Layer 3 of a small transformer language model trained on English Wikipedia (10 layers, counted from 0, width 128). Numbers have three digits each and are written without spaces.
In attention head 0, each number of a token's query is one row of weights dot the token's vector x plus its bias. The head spreads its attention over the tokens so far by the softmax of query dot key.

Query weights of the head. A number n stands for (n - 500) times 0.00074.
q0 (bias 0.071): 428680442423323495311411262577604502569526415531414633386456470715415685409450578433501429690633478634475519652601390539410395692704530552593426327631359664555490695444418464580431468637413546559659328487627500595501217329476589570453542486391597551560507410496369448470624500501305486451537577530414286532392412590436534525523491489541349434633493433550371575584260549382415329498332
q1 (bias 0.080): 721354318526694416262488386336410649702594514384634622553441715430518481438546470446452569567635507678568483495534400518540676576609754490602380502462401556527545447504448346586605612528579654563567512631674524638515332294522562534610514469702708553436501467319770388466716545321429392523539439588296563407440588710558638444607603546467686534686476424466170496480475294479535272385346
q2 (bias -0.120): 601476520596472487386568588431451435613370601382627418302421377599586403569578418646530459516590481567544385396560538574668402466447585448463613605511490477630596534422495411522448564458489658500438818444591509582545508590365483515496434544341423387607483394428432678745367422563416318535587455590675583477545451335536413553516341322606587532444492570567768473424554319556648347592625
q3 (bias 0.058): 489533369405418584624552404632533429569492680477622386440634605331448373490426561444555328580382585378518425579445480452420748383650494233571348473693556702518480525580391609503600498627444494282313268370492474591298171586493508446275563487398648429488382569698285452441718498532378487420540638678747435728525464449399251449523610297447392668592428715661215437423502471424532335412256
q4 (bias 0.010): 525511503745485481360606363523412387362473558472504376522419610491583476464330494381453544355589510491633449678372499396395476403576584736565494444572474521483549467427458274451533483510532352750561449494483565593405336410443526577527437539519568497438578625504514336512661436526525593555471490402253578593440446446448679653626585687313539403516483663631334640514576592525391533532403
q5 (bias -0.229): 400549619535666307427601518482474596605600537550450519448515607285649595549587547581503468523546573296503634346563486526789379520462407339369638532548547232342521434258753731488491321638537438520426500652498416406529830531528473400268558526528413552422584564298682505579275753407731304560594461379602691484436644568710574464234490551459606554472307363375456749375565697479556661641756
q6 (bias 0.216): 608454350483473658575491411324743418389402419646421371665515499779394579348484637373408520457432379609490458552418685427376490404467280560490490469541673572403456638614491465546578388532479296614534596352609550340497447554471582672532518569519495372588457467678603502401567469548617531475492462672449407517638358393425452432503488598491393585428594557486716502658472489550488711414310
q7 (bias 0.007): 699479554468491657364343449492399541531534505506467322428231331593420224573428526321489783389492248679308475453454382500299674654297639596457775614455288166578580408570603339446398555344652372524467572602480329491559556538473278574754280570716653604348542530436826512332546714500617510444405410524248359481697507381351636500409577680367767414456321582414455232730604621454394385490493
q8 (bias 0.360): 563427434518367805541497471404634750490471653664584331352572465724386209503135435423372341547510397625279466643496388528209721621532436527651592463342458565713543706639361331521616560567513509567463435388470480445538383528531557622517486510517423434563503413503361463354662470598648679485587527443467345516489499589358396577569419354369466639648608800548588206744558375437452524329206
q9 (bias -0.067): 533525595432600598405485404567411631478448698377474543358596622582572489558478521494499545712571409321452526617576402558382363643400542496589450513482378513568573452459456516646585416411527566490513496507516336439575482380477314370438578424503547536595566544342492421549642583429318421499413530444506618496382564677515585650627443598463482473622641570416453461444466394354507682432367
q10 (bias 0.022): 364587601380481408558557386540513498614535610532589448548540236332413433546501388576362600306286626552428609369258359443434532434783326429474540478586437600451616434669357446504416611439571590308540325482513437807506353561342449256360562319399730510503440453437287493537502198576269314376432453517525708498489432672549385483445889535615400631723238285317467505575452384496540406563488
q11 (bias -0.407): 446511510720403412400520641649461374524588436499421683645473688449591503447670566537548297476622444228477361418455598354593347490517577405416547748540417653312463437408380664310633600479585761484462630544332363708713566604476450313581440566555512484531259434347404561558427520287600515498635443616707719356516469542755277336542582226710649390698369484529659692226672262682581311611668
q12 (bias 0.122): 443502422631775416556554516617333507536457742501505414386447593345669428482665611619514521495554403407459719354381396572633609493402285542506354522529351271552499589567660549301255562285356502536479534684389608612493730556508449388397617466505294553345514532411662474303351402548492424541404505437472613366397510644459549363409432614512507840619581270556497429365558532581547744548632
q13 (bias 0.166): 582432532480507475477366368327432291255266313447377514365399526544593570449365463462506614489619612531473590636490441322351588343513544317381556381455431820652626385529317399557621567484578341550439452596570457376536202596327417610708396511568399508696664513456273431373520553470436472497483617549439625558508382351529368471417493590558439463453391455348495342557325375535291369549392
q14 (bias 0.232): 455541323289446581585574421426771598503552546691275571397407453575357466592229402465397694520428626498396471681406498412456595448665484395508402542225735700550842446505478375439424421547532279586601520450696527437477376388465458616400364485536522433599444351628643669710709481581372533312512515511526348721855503313512473742268416468412511551573657542485532474663415640316574525407428
q15 (bias 0.136): 471562445397426604429595569565381624606452265629442345534523578549174386501725403517485607517459371705402573534425595341269699508475524662510671356666516513440635484628492523601575551272571412453362455532729423397433511497390336578546508620532563556366437590487438534450590469399358510419324494619388422613605664451484479428399588320352310454468378629389433280451436425491515417586528
q16 (bias -0.248): 608625396535428385349601624698573553724424684381133599603441585309717462467576650469609327326580361533690433485551355500823410559563375501482567761467523424425362513324551562238520482580489604502529542358401359543346820318698459498625551469486618600408486572224511817397217710534585358578484341337626495217398592359735654598478255518424621727240667367628414887639506592804477378623648
q17 (bias 0.257): 645508376357359413489527436492542461592362157553104480531334620522441477568345289439552649442637356551390572358461564515278679387382652250282514358628486591646724406616581425522600425458521296383490609590595373342432582436513422611631395531585609504580655457571447513532494684480475683442493559677406343477658548347477511591453568496357416357406517372460596383649586800583316353469681
q18 (bias -0.583): 545565539577498357396487454580504456431431517596193550517659399458639534648482481569464407388656448597533395321393584597685530475391558532473498554583496403636347609601498417428611487319235695377483776409439392462333520325576564600632537366586779379508566633453323539639517529579541317539390652649615344221381411465599748457707603343608522517459548346417572634464495680615609474700512
q19 (bias 0.367): 534483449497504443479469424326422539318376484615410638547337337506321419657385406665552780653394617636395517456517628499687568444486664365444422456306600612653657370629454415401275611295549500474660737677651486589677372464556752552530262195689399349576498312684648569798784385381592712429540517620606498603660431410389419555556502524350531408528522431489662495584535624382584504440617
q20 (bias 0.556): 475307633287506567787484434512635656318736209637954640419485347600504377509267417106261630323503680498478360687741653733345556569622717492433448329407710716475698610705734413652493374488543346335637676551495678341614197574423430713461399498612663369616470339717489355358511432504425648059324485617480542750522373416264494652551414445385311542795650532411742407435267233024443508655432
q21 (bias 0.279): 502338464492569328554524545441649336370314562544336511554658239588414640588298353478482554508548466561438431532450524440430634458453749176479443363417398587480442640765471509340513252264531457560489674409609514394478459376641796486593471421450564405679642579350483568596529486439583507480464577556400418503439486481460359511523567394420393434632645268659651599517255693453496379540454
q22 (bias -0.483): 548512214599328134327400540554327547330510453715647563631600425397505508483216308176505292672472626383436343541572479555390628538729468305563167284453514663459461444849559668373397570384535408353613396565521446511437551367520529481347632380386624499449420470590506438674575439551398624358297334342704392404533472358343580739547528448622345503417648746597309688617642408523477201456690
q23 (bias 0.320): 530526549176630436588707494428496569716498528518598377613460591477521502642507430331618460680475704288434660533362720252326598520460296477503309459294608718510629590308439509496547520623546396496708403611636501496464494573494546536425410406462588457396506758541591329631631575480405270263701424465340432739713647203497317366317553544399628720722673512319442378630605243559522488367453
q24 (bias 0.259): 545597486577448485514584569336338372269395443500457533477288692623518439527590772472591722223640317599378531568486412596631442400471573415381510382199285597617650444594539409253378620325265458599417323616574552680549464591680352307362429465666352333631410436626390561559417359571650629639316444634553676474662262584370537588581361460707555314493726644524567513621608578640666358478639
q25 (bias 0.415): 323310396416738432292293209557488248403555593335442279426410529290698519439619470248376616420550718351522265342543268353375478632408630477313486519658389279591583382542660493427673514336749364358420849557475484451716453550485560563550331418518618487577514567444461449518631299521353158553562505483253542506304420668503663463348560509741293509511377375176351367516496589389505439390507
q26 (bias 0.214): 695191761545523408354524490516471420429585444520647600247490626584458424461312527610348749680582486708351601500537531576401481506525429506426385258635385298669467471651319440650399528499581384796552433605508712294733531499416612432492216471486412676422356405680695264493475412375376880608443322793405269497524340624417461648548528858280704507630559607537569340525366481454506368456265
q27 (bias 0.410): 335656577557151691462447276528605575544544270533617638430391624451293670533440648566536442406468609452284584551329708585471353364598442595581271607648775624554500684640512278495496493594347471315663428645427686401507457417511282576483602546363675404403600417808642246458646457578517551519701706604627429403768383439483579573461510360554397506526381418468596245562669472474472533504564
q28 (bias -0.040): 315395596489473422523403512606427465553552599447515359663649489452436487473471695589390517469291447460621586594377536545599476565626477548693635353656461317529359579589440714492499275584493512245413364445252465496575707404450609486406370599403524442517400462379729415417497636544631533580443532676783468508263518397629552530590593509514461512838296288570637638601390501392656508625631
q29 (bias 0.084): 592709509187698487538648305719483290531535734449530374505701231596494512559537609541484763671394428606528423424383467697571344542543447410412551340651515484430590445515675736663398529654429442610658618621531415601406531617432679504650481638559579637340578552595639493595473445337641632572577273715534270535287417588375536347529564537588553460514589562541464528557556450515765451545511
q30 (bias 0.166): 681364419461803407460544505701436479293559490443359426420438457603632543493625628395471428531693568544587669444477463592752381652341392604416398334257444701451572372406751326497455417544525337657470430388268677692655633354320788460760437525722511477308664453669592303561425434675487465425289466332623484242427474572428590480619562496666580534356537476347669796396443457499342644576410
q31 (bias 0.182): 587641583465399647488338515539666662341625476775438611408430482653479270513563501394517687741234658468539445618814494604511553603511419703422454507566648526520629340552506545538543481244466271458494440577548270436687459448395344574527440471428364527588483452596496507493506576591408533450214609478480144641540528386518726631294436562382561753437359450568399253508600696415442608513436

Each question shows a short text with each token's key, already scaled and adjusted for position as the last token sees it. A number n stands for (n - 500) times 0.0021.

Then comes the last token's vector x. A number n stands for (n - 500) times 0.0066.

0 " un": 449414577519348479562297596386433372524582549383424628500551806267672478293578674294625579647496
1 "ity": 460440557498416426600429543362445414438548549406464716407590771298611442276530665242602677541555
2 ".": 513278491351299442640524736525445463652647575510541742567717886109552448363511563209665563682575
3 " During": 514540470475449430533468585385481442651737555314368658481747917212612498422508629288555603678693
4 " the": 498532467514498342670485616369410336626641621413384760471686930289451490375578757209631623585539
x: 535409555524472497576560388479679464498458633503598452444493493359224453512553415414525541615467474530499507622482537440720603456487549494454543533586423564601782487420690440522399470409460514352407521490633659524545487463582515617528442082473440577507416534498491405510572419405504461431545565555428489736578536495370495496420448586323417403499498412584456406560404407239599586557633
Which token does the last token look at most, and with what share of its attention? 4 " the", with about 80%

0 " |": 363512370440317486659550571448408365545592573409462807400700794371540522495635668256686623689590
1 " ": 283435311444243480712578666450451366590490591503390764432670740262566456472552616253686554723481
2 "1": 852587567549326371627588680418404401659498514510492796492642755239606478501541528177730556608386
3 "0": 552672484537412299626637678487446379644640576445451676466605774169623541503546570190778609622422
4 " July": 627526574430428354527547683491535367613637613402412689463658658166487481423476660281642723701549
x: 468296408453431582634484588449344362622604546480526599497517430458421299528380556424537563373443768520490275586672732509451561585621588487492467447572696526394741534524747462566481492460417583445330572590540314482497431505502476431331368477408523383631361478384525490264393493704351328443535593452572506485639482554573547554505431488438563623573606538540519505436485664477384591616476
Which token does the last token look at most, and with what share of its attention? 0 " |", with about 40%

0 " |": 363512370440317486659550571448408365545592573409462807400700794371540522495635668256686623689590
1 " Gl": 432368570509302452556326647409489300580537579408295698411569686235536476396458664254734545593497
2 "or": 521450550457418480474435552411509385486507472494368570387487656420366480409442670336590688574605
3 "ia": 576527515483478491478512602453568416448533519557411567382546699406426518372480683263562615526536
4 " Ch": 520619475613510324670383660450442350513640634553371619450560731234484533397416665227671580558502
x: 597757584414443554533498490509635442641577560656435520449430525534559593417555453216460639463503462485540370640424483394490345655448453543360548519448431530560597618590610540504547521566496441595528538606497663471586392601598426532292365554465520546458484468488547374457628409293426480496554641603386686349476358615515540344366567412439636562470613503387464414423426383101504497424740
Which two tokens does the last token look at most, in order? 0 " |", 3 "ia"

0 "a": 460445510444417549607464558472518394548553521493496704381629814288465555346465669270657655668546
1 " |": 400400436385326446640572590469405369557595599418457824390690803388534537486645667270680621697597
2 " ": 434291370371257420701600673475447381591491611504378777412658737274559471462552620268680557726488
3 "8": 665634520525353273652659768415479303651554519494535737462635763152630540492583518163702587624373
4 " December": 612529607412400335552538764540525334586595640362465705441694660224522406471503645280612643655519
x: 460349309602462700544491596470372404559536501458600620603338451509470377428371586580667453320446713505400312445578647499486647440580486457282565544430737554269713472539669479524475443416408500461361561530439350522525256574540438509364432418401547518632331451479433489312397514663360390447556423543572497476674581498485462582541486513448565578561573529600438414423542581441654548502421
To which token does the last token give the most attention? 1 " |"

0 "ent": 503358569479463539549373591431545415542517565533420611423485725269553439393491668350633709628598
1 "ance": 572448583449430534593411535387533505522536542506549654401544794347573520371488730380562755587497
2 " and": 521416487426372464646459573522393392646671619378449750463736911209563516429547660242640627663617
3 " rec": 598576527680423354580297684411354334527653584362378694493593774165536452395526669254666665653520
4 "on": 518592542526440433521433598428546377556564560533392598309566641366475475443464691274591575522510
x: 552526592469512671638515485602353481517378516560555588389503453449453513501490479426499599460348580568464536591639421426422472658472568511564442613288708418424341585462358428631527490512405556422515529519439296508496376694251520385454512629454585524535544493453574526500521424479574684796624361596412368545555450343414459812363394540512345566510512689306513352475522435405513585666631
To which token does the last token give the most attention? 2 " and"

0 " |": 363512370440317486659550571448408365545592573409462807400700794371540522495635668256686623689590
1 " MF": 415413466559333411630445590438509420509628611444372658410570724366517507432576625416599541542558
2 " |": 544314515336343353647611594475437336552612604406438847424673728326574525458642658216724569685528
3 " Mar": 611473534582409282603399689353534298528585645518328635449499628306477576434481616319629583578509
4 "ian": 505513500500565524576512566379567448478627560460383552354511729288512450419447697324559647543475
x: 666485534360560394618592335589624511500322453611574545460823490490610375571404485378628616511400447521383439662573599606411475568750533502688454473444435434491606777595324611602491460536646552600576529448466377492471437691511546582570523462524488328338654645616558419471582493553458507624507345715491352602565579376483584710586462444365539469534556528282590463471498479320350557412457
To which token does the last token give the most attention? 3 " Mar"

0 " lead": 424520530430316517476355602389473470522632555381386618526595748419673432449478664320617634635482
1 "ers": 492399519420369538566472532475456476538554543428470740372570767399504566421480727277649722650534
2 " and": 512409461430381451646509564541395405610658621375432730461687860301534496450573659291645611667631
3 " members": 572510536518371423629473623454366450550558615366463713397603719271452541435372752276618767574441
4 " of": 462591527524481471602537591442431447550612571276435767387642933252560552440560726319623623654549
x: 682335470651588493544423484419706489512493458557546445412755530641380601501461490478423483585551561532348527509508537477507569444449617475633598456433607513733774527427427505539411498297534575475503538603363634416711471406445497595461440267562473352489583437610399525445462484308324475515377588464376402662673730587504438480364464515345463544422410417500557383397594457240341526554435
To which token does the last token give the most attention? 2 " and"

0 "C": 424425506424359552599470579413433332536588613561438707378626752291531482296584601240650606594550
1 "I": 465459588526419557578448542447500350534638576540393663339602763253544505334504599263633639538495
2 "S": 562381555537383448589498598455454335539572539516469693377676792234593540309532628259619658668555
3 "C": 579572564533387431594506597437466327532593613557419692375618753280510499286581629245640620588552
4 "O": 617519553512376403585577574439548299517653517548434727413689778298492485360499587218653572650523
x: 467549468607493647600433559388424416512641540452597602446276560396616467452762543635509559445496536465448402410612556588427450430491473589601430545373483509422639471743281468469585475439546542521610557535526527467328447601506537344330361368463614593524402616489431409522514397629499623336620542613431408636660499556479560576335341400378457345560478519346633446552627411537343618503521
To which token does the last token give the most attention? 3 "C"

0 " pat": 467417698430405484442374604427420411517573592482370599392452671384585546487445645321522575571589
1 "ient": 529418672559373471501330574486487386488580514543415614401474697334630412453467659277534652633625
2 " reported": 492431483503443469617455498404311420547717597358439679487629788315546523436446576313542710632512
3 " out": 531488450573487449603419573405498418629649591383360673471683739285609519432513615285470631664525
4 "com": 505625484666398458595375634386503410530576606588364642453505715370539529406471709292607594572469
x: 271279544435411450701394347714587560445353401420555639528269503516614436390570411402391682570445576555456629571559468477400452553512595540570400484451623466505290626441405484403490593428481471615592492294612405388577381626389450455191499456482414443604368465537465566717538430463513690506417403601512536601474574577590492202572500481479457484529381559297438499623554465587468479577457
Which token does the last token look at most, and with what share of its attention? 4 "com", with about 30%

0 "is": 521436481447591533520456572524499453445496528476487602315527769381457556352495659358489755587587
1 " by": 496425568487414493602396558473413416603683609338423755462683937260537533436498664249610659672619
2 " J": 562352536550341334617466673393453359520550617489366693439559754204441433398469677297741583554512
3 "o": 622504506534465403585539564394470439577573518482353654392624765330392546454476735208688584594483
4 "el": 616542517538520426601461545428536364592624596506330627383598646265500472358512618318632582606579
x: 542559626466434457652318421500522507446467523507498493652488638460444523441523532557628648477536400483454596631469621480224675540551536510570333452547794649592475809553388622697568462524341500447622434488501482509442322645474594364429455496552532398598449455362504451482570475521569461384451379690589491751580141541452449449539515479493439625473490477537514436505415338713463550431457
Which token does the last token look at most, and with what share of its attention? 2 " J", with about 40%

0 "res": 421410497409416544601419538375460444522518557440418697430599786304472502266524714292663577597530
1 ".\n\n": 434444403421373551669461677477494456682606598560506761430729932254404529385590669340645589681556
2 "In": 499520513527425444520498570349451373688765538357339670489778891246548469380585619256558584646686
3 " ": 624337422388282318688576718458455328725569652509384796457695790204528463429573641248710564726467
4 "2": 306832373579442191632672748448371301682546612442501808472618764109556482471632586122755509606466
x: 430374454637455577851356560634621567728602345393480520392344531464576667604392486775643528375527660487569546737348664448546568471412448545454517431526563523563659601434586342593434480562489503502596438453438582451465495344659534568606428498361486321530499322671481483603437474426427608573517567693544533510580584493382594347333461608375543496459579538507444505475540479265698492653521
Which two tokens does the last token look at most, in order? 1 ".\n\n", 3 " "

0 "aged": 477562447496505504615549495456473445495569552375427666354540786335538512465519645447585673581572
1 " ": 335461366464280497726497680459390427607524653471391786345641833282469461458552709290681499709518
2 "2": 823520491592268279696670717360366349692534592438501790456632747122544493479602585162763513611425
3 "3": 606666510545345222643671746385460382654634506456503741497652769126620520479593599149736552624422
4 ")": 540458539414263406597627709551406363598655543471516808438613832269466555468632649279602666677542
x: 634380566542425467630469517412634443439544571435383466333248574435343655357452420529596465657555571549425570470563568396582444340518652514527406537543603432645694432572401344493419503469375657457575547733218356511639478451422478558614508394633516494651417561604532384422474495529537518319417399489424370540552807561579543607546525410296279417498425538656529352469627436471438497644502
Which token does the last token look at most, and with what share of its attention? 1 " ", with about 40%

0 "ma": 413490506423391559555481556429489399498579522482472680477634856402438519355468645273670612609560
1 " |": 385389447410318443637559583470398361588602622410453846368708799364538579465653665284696619685577
2 " ": 426285370416227410698572680469427372650511638518376781408677746256539486438559631263692556715477
3 "1": 598862548593387326617573677443415393642516508514471803477623771266613463522540535172712539618391
4 "9": 362594516510462364527649664483515406636552530533482636426601839216596511530521580198620558652545
x: 520352440308557565885526554486580561583593401556560609505554568363667522452593498420622609481554511446576404702501711514500476483363556441430539473509478414780554481490773308548475576538438624539657524425612705468495620279399382562472382512379522597484474449608479525532532365472409655585675560594519545385351666453574505480597657495297452462611553553637509410522633589513476490675575
To which token does the last token give the most attention? 1 " |"

0 ")": 427571401538290652661509677454423383672680548460522779486690868211473534446629636251646630680595
1 " |": 401372435381298401670579599426385345573614595408443832409706784307560528478648669209715572690573
2 " ": 431295373350279402687614653475454372587499595510357759398658733291534453466570628286688530716522
3 " |": 709394612316407283612724598474403328542556578438394798395643667330615516495642616197734587686532
4 " Grand": 556590472610422308658424733317565307532578675446316654394528735188544552381446717206661588593427
x: 305234673446446609518411531527674595464523545462524627464413377455525376431423519448466664534497567584512365528598496526645427689629637505483400623647564567461712536554570597517493497541586394556455469428743448399557489531516294532374512514500469321604475479654390415414559491495424479423609535612514572629530597459479564587438631364509706472447459571292390613432570511272402498473485
Which two tokens does the last token look at most, in order? 0 ")", 4 " Grand"

0 "ir": 517455587527489482556427557420500390470543621499416503420457739293398475454455724328582687585579
1 "omet": 493467567440473456545377537383479394599580550418342650434638707289480467395481691316573611622582
2 "ry": 460459514434434536609406603449540380494543604517419640385599725310511517486420689235612645576520
3 ",": 607387497363416389603558570563369437570656589384409762399667934304515558423539606274678568679635
4 " M": 489614429539467315613492665398423342457622644403407680360579851140507451353549735213687549588502
x: 393555518512493657621491513456523591461525517590548514269567518557630578519695353407492437381646737412330297542383533377694469547340492591461571580319549495430663515375644530550521482440645548610613452441510548512600476554599532466521382576422488484551602421597493493434670404562476620459598538682544583506590492444425410453457498428398553467604578500433595297587417427185403441493611
To which token does the last token give the most attention? 3 ","

0 "9": 377284517431256476643590631401487363639559524443535705439625794215595568467583538220709621652494
1 "8": 598277575439279411637565685412490349634597523457552697485640808177616580467604519208706616652446
2 "9": 737478562488312334607644647425481354631589535440539704439636800190586575461582528202711619654500
3 " (": 657413485329295362706634700513518369672481559461315807498733782262521453425581660202729474619467
4 "aged": 575487525457500471555616531458427392514598530363410676385560766302532487423548625418600648560576
x: 686456332296565602587562672423631504581342404395583600524598475456454484379440459545517467366627482600327500660530630624371704552450424524478615362523577638615613291619580327591489430628482489482618536526459345587509485664400554654517601427396501456528527526503443390490577611421481536536477534486444441581670259737515458703623359526338362506545515490589566418423484537562328445579496
Which token does the last token look at most, and with what share of its attention? 3 " (", with about 50%

0 "e": 497420595437443546588379540459442384534612567447481710327635785249536515345473712291639687576576
1 " N": 423396587524325438566389646379438244518594609454447683474595842176543516272564657268674594584460
2 "ke": 531372563471387417555420649404530324551517552477487615482602818365409490374502632284651641582508
3 " |": 678440570405380306620627597472409315580605618401445864385689761323563570463664668232710623682546
4 " ": 720532533332333259674653696497453360632507622521379792416668741244543469443560629253698537721468
x: 519401462601407497732442529504469420562487557666433469571434516557607565330508469583489555461469735551570520642401724498634513413393509649419425445438625530333511397469868491532495446447510602526494427602574648569484401586541549497260272433296489567502667546676427312417477417476615594444456465477545480651518615545251722460578593596310500438438443560595476512520404421306461501462532
Which token does the last token look at most, and with what share of its attention? 0 "e", with about 30%

0 "I": 449502610485449583548422541437512355524617569539385652326596756276539506341509620275608648538499
1 "S": 439390571511378489582472582445445340538576537505468696375671793247588547314527645265609663671549
2 "C": 602475568498376473588489586429457328537594615552416690375620750279505501288581637245634626589551
3 "O": 575412547484355448593560565432535297520656519545432723413689774299490484362499593217649574651521
4 " |\n": 575585578513397355591573694586534400626594598413498774444762894258587493445578623245699561713650
x: 543516529611528491475527565563539566605631512604599542372491466471270556602531612499697541606594687526311449349533727450485564441463643461408590418537494536508563557535386482430349520449491500487494471710439696502650550485499530483526462114597588598553594284704508351541366444414526535346438530547418506580649442637477525702492560492402508487510526496477406336520548510527562465674487
To which token does the last token give the most attention? 4 " |\n"

0 "K": 412496474529340500585438674503436350448560525509459614381590774364530467453524639241564626609543
1 " |": 386368433380303429650595580464411324573613583398459855399693747330582548484653657243697619690547
2 " Paul": 506373513471327434562419669380457364553551604523326636459563684284517570404491758250573651578563
3 "ine": 546528576462486538533542616513595445508487532449462601291533830248483480370526668264549633605588
4 " T": 610664446568452227619459699438485303447572549465355679470600838223470377337592662239744517626465
x: 464683522512405639663370581473788522480492529516457453469470608581684578644610405425589556444462598459336300569479530439540540540429460677513404548412453751450672507383689660420574524516559530603500422794473579546630378425551551421431280565488508502471460494676428373543498428500544432462565669648415521636522523542386544440446453525402458418393516399500589349560431371401442480438484
Which token does the last token look at most, and with what share of its attention? 1 " |", with about 30%

0 " Z": 360538585504318485532362605460422357450629485558375671446589753341546457410457680286627568630576
1 "amb": 496425537528468435506401533506458438591549560537375650396532654386517562454512700342543693639532
2 "ia": 567497509481486506494528564489552433452587504533445611363597738364488495418485704254553683571522
3 "'s": 581456460489450330712470582398365401613692641396425785495742889212480438414570748201580602619529
4 " Christian": 531579423537415337641463676403469393527595642515373711491548791196537539379490717219616639548534
x: 303460613352507571710547323521600520564242517554497546516214443477443453623405435418443568555517556512463445577566544399436429625607489516627466543569735294598666690615724319569403333634614524625416509540463586423616459536492558621520395442534458394419537515639551416543517480479543538465448469473302505591478520354527562412524483389535722505463499512319488456444460373346367545707368
To which token does the last token give the most attention? 3 "'s"

0 "In": 501536533487434518499487538410448387668739534352354673449751880314555459428570598295538627681704
1 " ": 296437388491232499658504676474451357678548622475413792448666816274537476451547627255716614744481
2 "2": 887537528647283294660622715423362331667522600424522789467602772147562488487623576141751525612481
3 "0": 515630538493453367609606693540525405662603639440403618497592784229565525468525487273755660628431
4 "1": 304768533613426328594585711514435418641542559514473756516593786208627535471551509159785540634422
x: 444353462524573562735299358624566595616534421364483524405380506407645579528475498540506550591534582547668393758538598444460534447328602481421620426435609447563550606442527381576473566511561465480637478491517659455397430404612394349471465444545553507426622225735492503524603448495453694480572525582481596421546703624071655298616540505364466442566419616448561448451657570477740463633648
To which token does the last token give the most attention? 0 "In"

0 " |\n": 378520468445323576634471729517511433634577563428483778444681884258557495438584647278715544722647
1 "|": 409385492468288479635525661400518276652516602453429820408759799322525526443627732246617648653525
2 " ": 445324374437245422699571698477438387659509628506377809402660772232517480436575675260711593740470
3 "1": 610871514596362323634606714446409382697516538515471837508638763184595475511560544143749550631393
4 "1": 369719469585425246604640705441416363671612518460473799496670803110633511487558571105793591645400
x: 475295458472541662731236254509477587641444512421436465421300555413756549509546550660516490504504683557674385688601596519472507514389560506432408564450534441633629646384440381685550548546540456599576494491502655428412513425548495450656283427445549625536546295640525505582487512634497607491574584663588548486624540449229649420451463550194440435581512528463496456422633590342649439675494
To which token does the last token give the most attention? 1 "|"

0 " ": 368612357507316564646479665481461387565519577469414755399630844372508446495529651277663588742550
1 "1": 825256615510332448625535660442412440650510516515498785473623780276614468524539544210704539617443
2 "6": 699547570515350365644654698433494410613579473435526717437627792178661512479602585192673588656464
3 " April": 581422535394414391547528685512449399592660644381394664454678663183444497466500665271589705665535
4 " ": 695495577373415362588573653522504370679622629498409711448674842275470461457486578352693598713505
x: 582305440731393612706463524455421381417531571668458492531419469514432385347469438555535616449488634545474490634383539452605579401451505597556578495536538541468451420432858487557373485410424683499519434588570501599578473579563626458323318410347407558446586523437442311423519459475539504353407471507431567602544546525363683516564457647120527407550494555671531563471419501426583498533617
Which token does the last token look at most, and with what share of its attention? 0 " ", with about 40%

0 "aged": 477562447496505504615549495456473445495569552375427666354540786335538512465519645447585673581572
1 " ": 335461366464280497726497680459390427607524653471391786345641833282469461458552709290681499709518
2 "2": 823520491592268279696670717360366349692534592438501790456632747122544493479602585162763513611425
3 "4": 600638532530345237643658744384490365646615506484504754484662774138617521475583580167725539629429
4 ")": 542457540413262408598627710552406365598654542471516809436613835269463557468633650281603667678545
x: 636376563544426470633470517411630439438542570437386465332249575436343656358453418529598463656555571547426568466563568396579443341514654514527408536543600434648694433572403342493419503468376657460571546733220357511639483453417478559612508391632514496653418562604531383422471495532534517315416404492420368538555805560579544604545525410298279415501425540657527353472628435468434494647505
Which token does the last token look at most, and with what share of its attention? 1 " ", with about 40%

0 "The": 472531469531440478559410555428350370575647605408376699417674947351445525404575646259579654544618
1 " ": 306442400514193479699487684423425340622534633491398800415652785212544504454554620248689594699447
2 "2": 866541516627267275680638709430346339660514585452509800457604746140532495474596571122752561602470
3 "0": 479638538489464390588579637547516404631597629450416625471576790291571520484499486281720684623456
4 "1": 309758538609433337594578687518446411630533562523468754507582786236626535472548514175769555637424
x: 422346465521565574741296394615555576642511417342470506419396482400623531537464461527499569582534610525701411760554594458468539444340617458429640433415609435563528565449512403598478548539571462492643475494523675442401417406600364338463470438540556501414596249720499484515592441483465697492570524585470594429533697633089657282638548521321479439536416613440542452466644586480709500646614
Which two tokens does the last token look at most, in order? 0 "The", 1 " "

0 "2": 451252538469260483690526608427440441607543576477513739417567774277571489489593610256664624646534
1 "0": 639478472468415462627542599531510416615595643464418601451572758294591516474512532341678722651502
2 "1": 833596618504367429619527672502434417633546568537482737527589761232638530477547515196750561636444
3 "4": 604727525591394275621594694423432394619651483463497721504643772148620553516598577193702548629484
4 ",": 715594606356395203577676643542367386615716555317453783512741827149564513423514554153777549666553
x: 598324473527477475547442460369587519418568557484574482336584524523471657453435569523500618726469594482337537563561778418566535400393581502454641487480500485476586357605677374534512392412503649369482557578309627515563483439569574606373265214467536511539758420508482388524482511624500530413390671594416459531586397499282595615458483533414508515598338515547455346521614419397690494341384
Which two tokens does the last token look at most, in order? 4 ",", 3 "4"

0 " San": 407612476468347476508423608324498358583621556491285582474571691380390522491443632323629615631446
1 " Franc": 442458539426399468499416682473446371486496615456337533432506698325421548509432659316568696558593
2 "isc": 546514562454498518538434624497466390461615499433360549361505666380464364444513665355515635626572
3 "o": 589490539511473454576546549390517440544595517481370637394590772370387561442469691271663608576474
4 " ac": 494594460705522300597301746458405313496616628365349668432553752272476398454543674237631537532504
x: 591423518517621548342347473501360413411505483598480492578275494541727427733419502494503574483423510433337488511511292536434502577412512357438470392417383660283932740666466488418541570579437451550610540496404612446546363483404556387430516506460496639514476363611573575672392518492593523584482284665487469554518484417556514618394581468525445451591541603541531208549330573462681530458687
Which two tokens does the last token look at most, in order? 3 "o", 4 " ac"

0 "L": 347482566410361540557377641419479315500591599480460729357653767232654552337534583302661642640530
1 "A": 483460548511394527619480589413416329521669629526422705368647742244532493389540582230629594585526
2 " |\n": 545391536443315440630531710538505397638596593394501774458755887218586491434569635239711550714634
3 "|": 646476529469333332622579693411550252657536615459426835418773789290538524437642717218622646646511
4 " ": 669546497350318265666660730501453370670517628522384811422673756183532475422600663232730589734452
x: 532387462579437534837351511476491429617545529709503494490445521564485627308569451498453510427428693517583444658365752505627473362397490636427417432442642562431488462398907496502492451460495573496492446586582619593526484538528586556276303506372494473567669543737434387443543459537650446434480457499577483649559628496304727419497528512318488438424500576571506543476442381298509439502581
Which token does the last token look at most, and with what share of its attention? 0 "L", with about 30%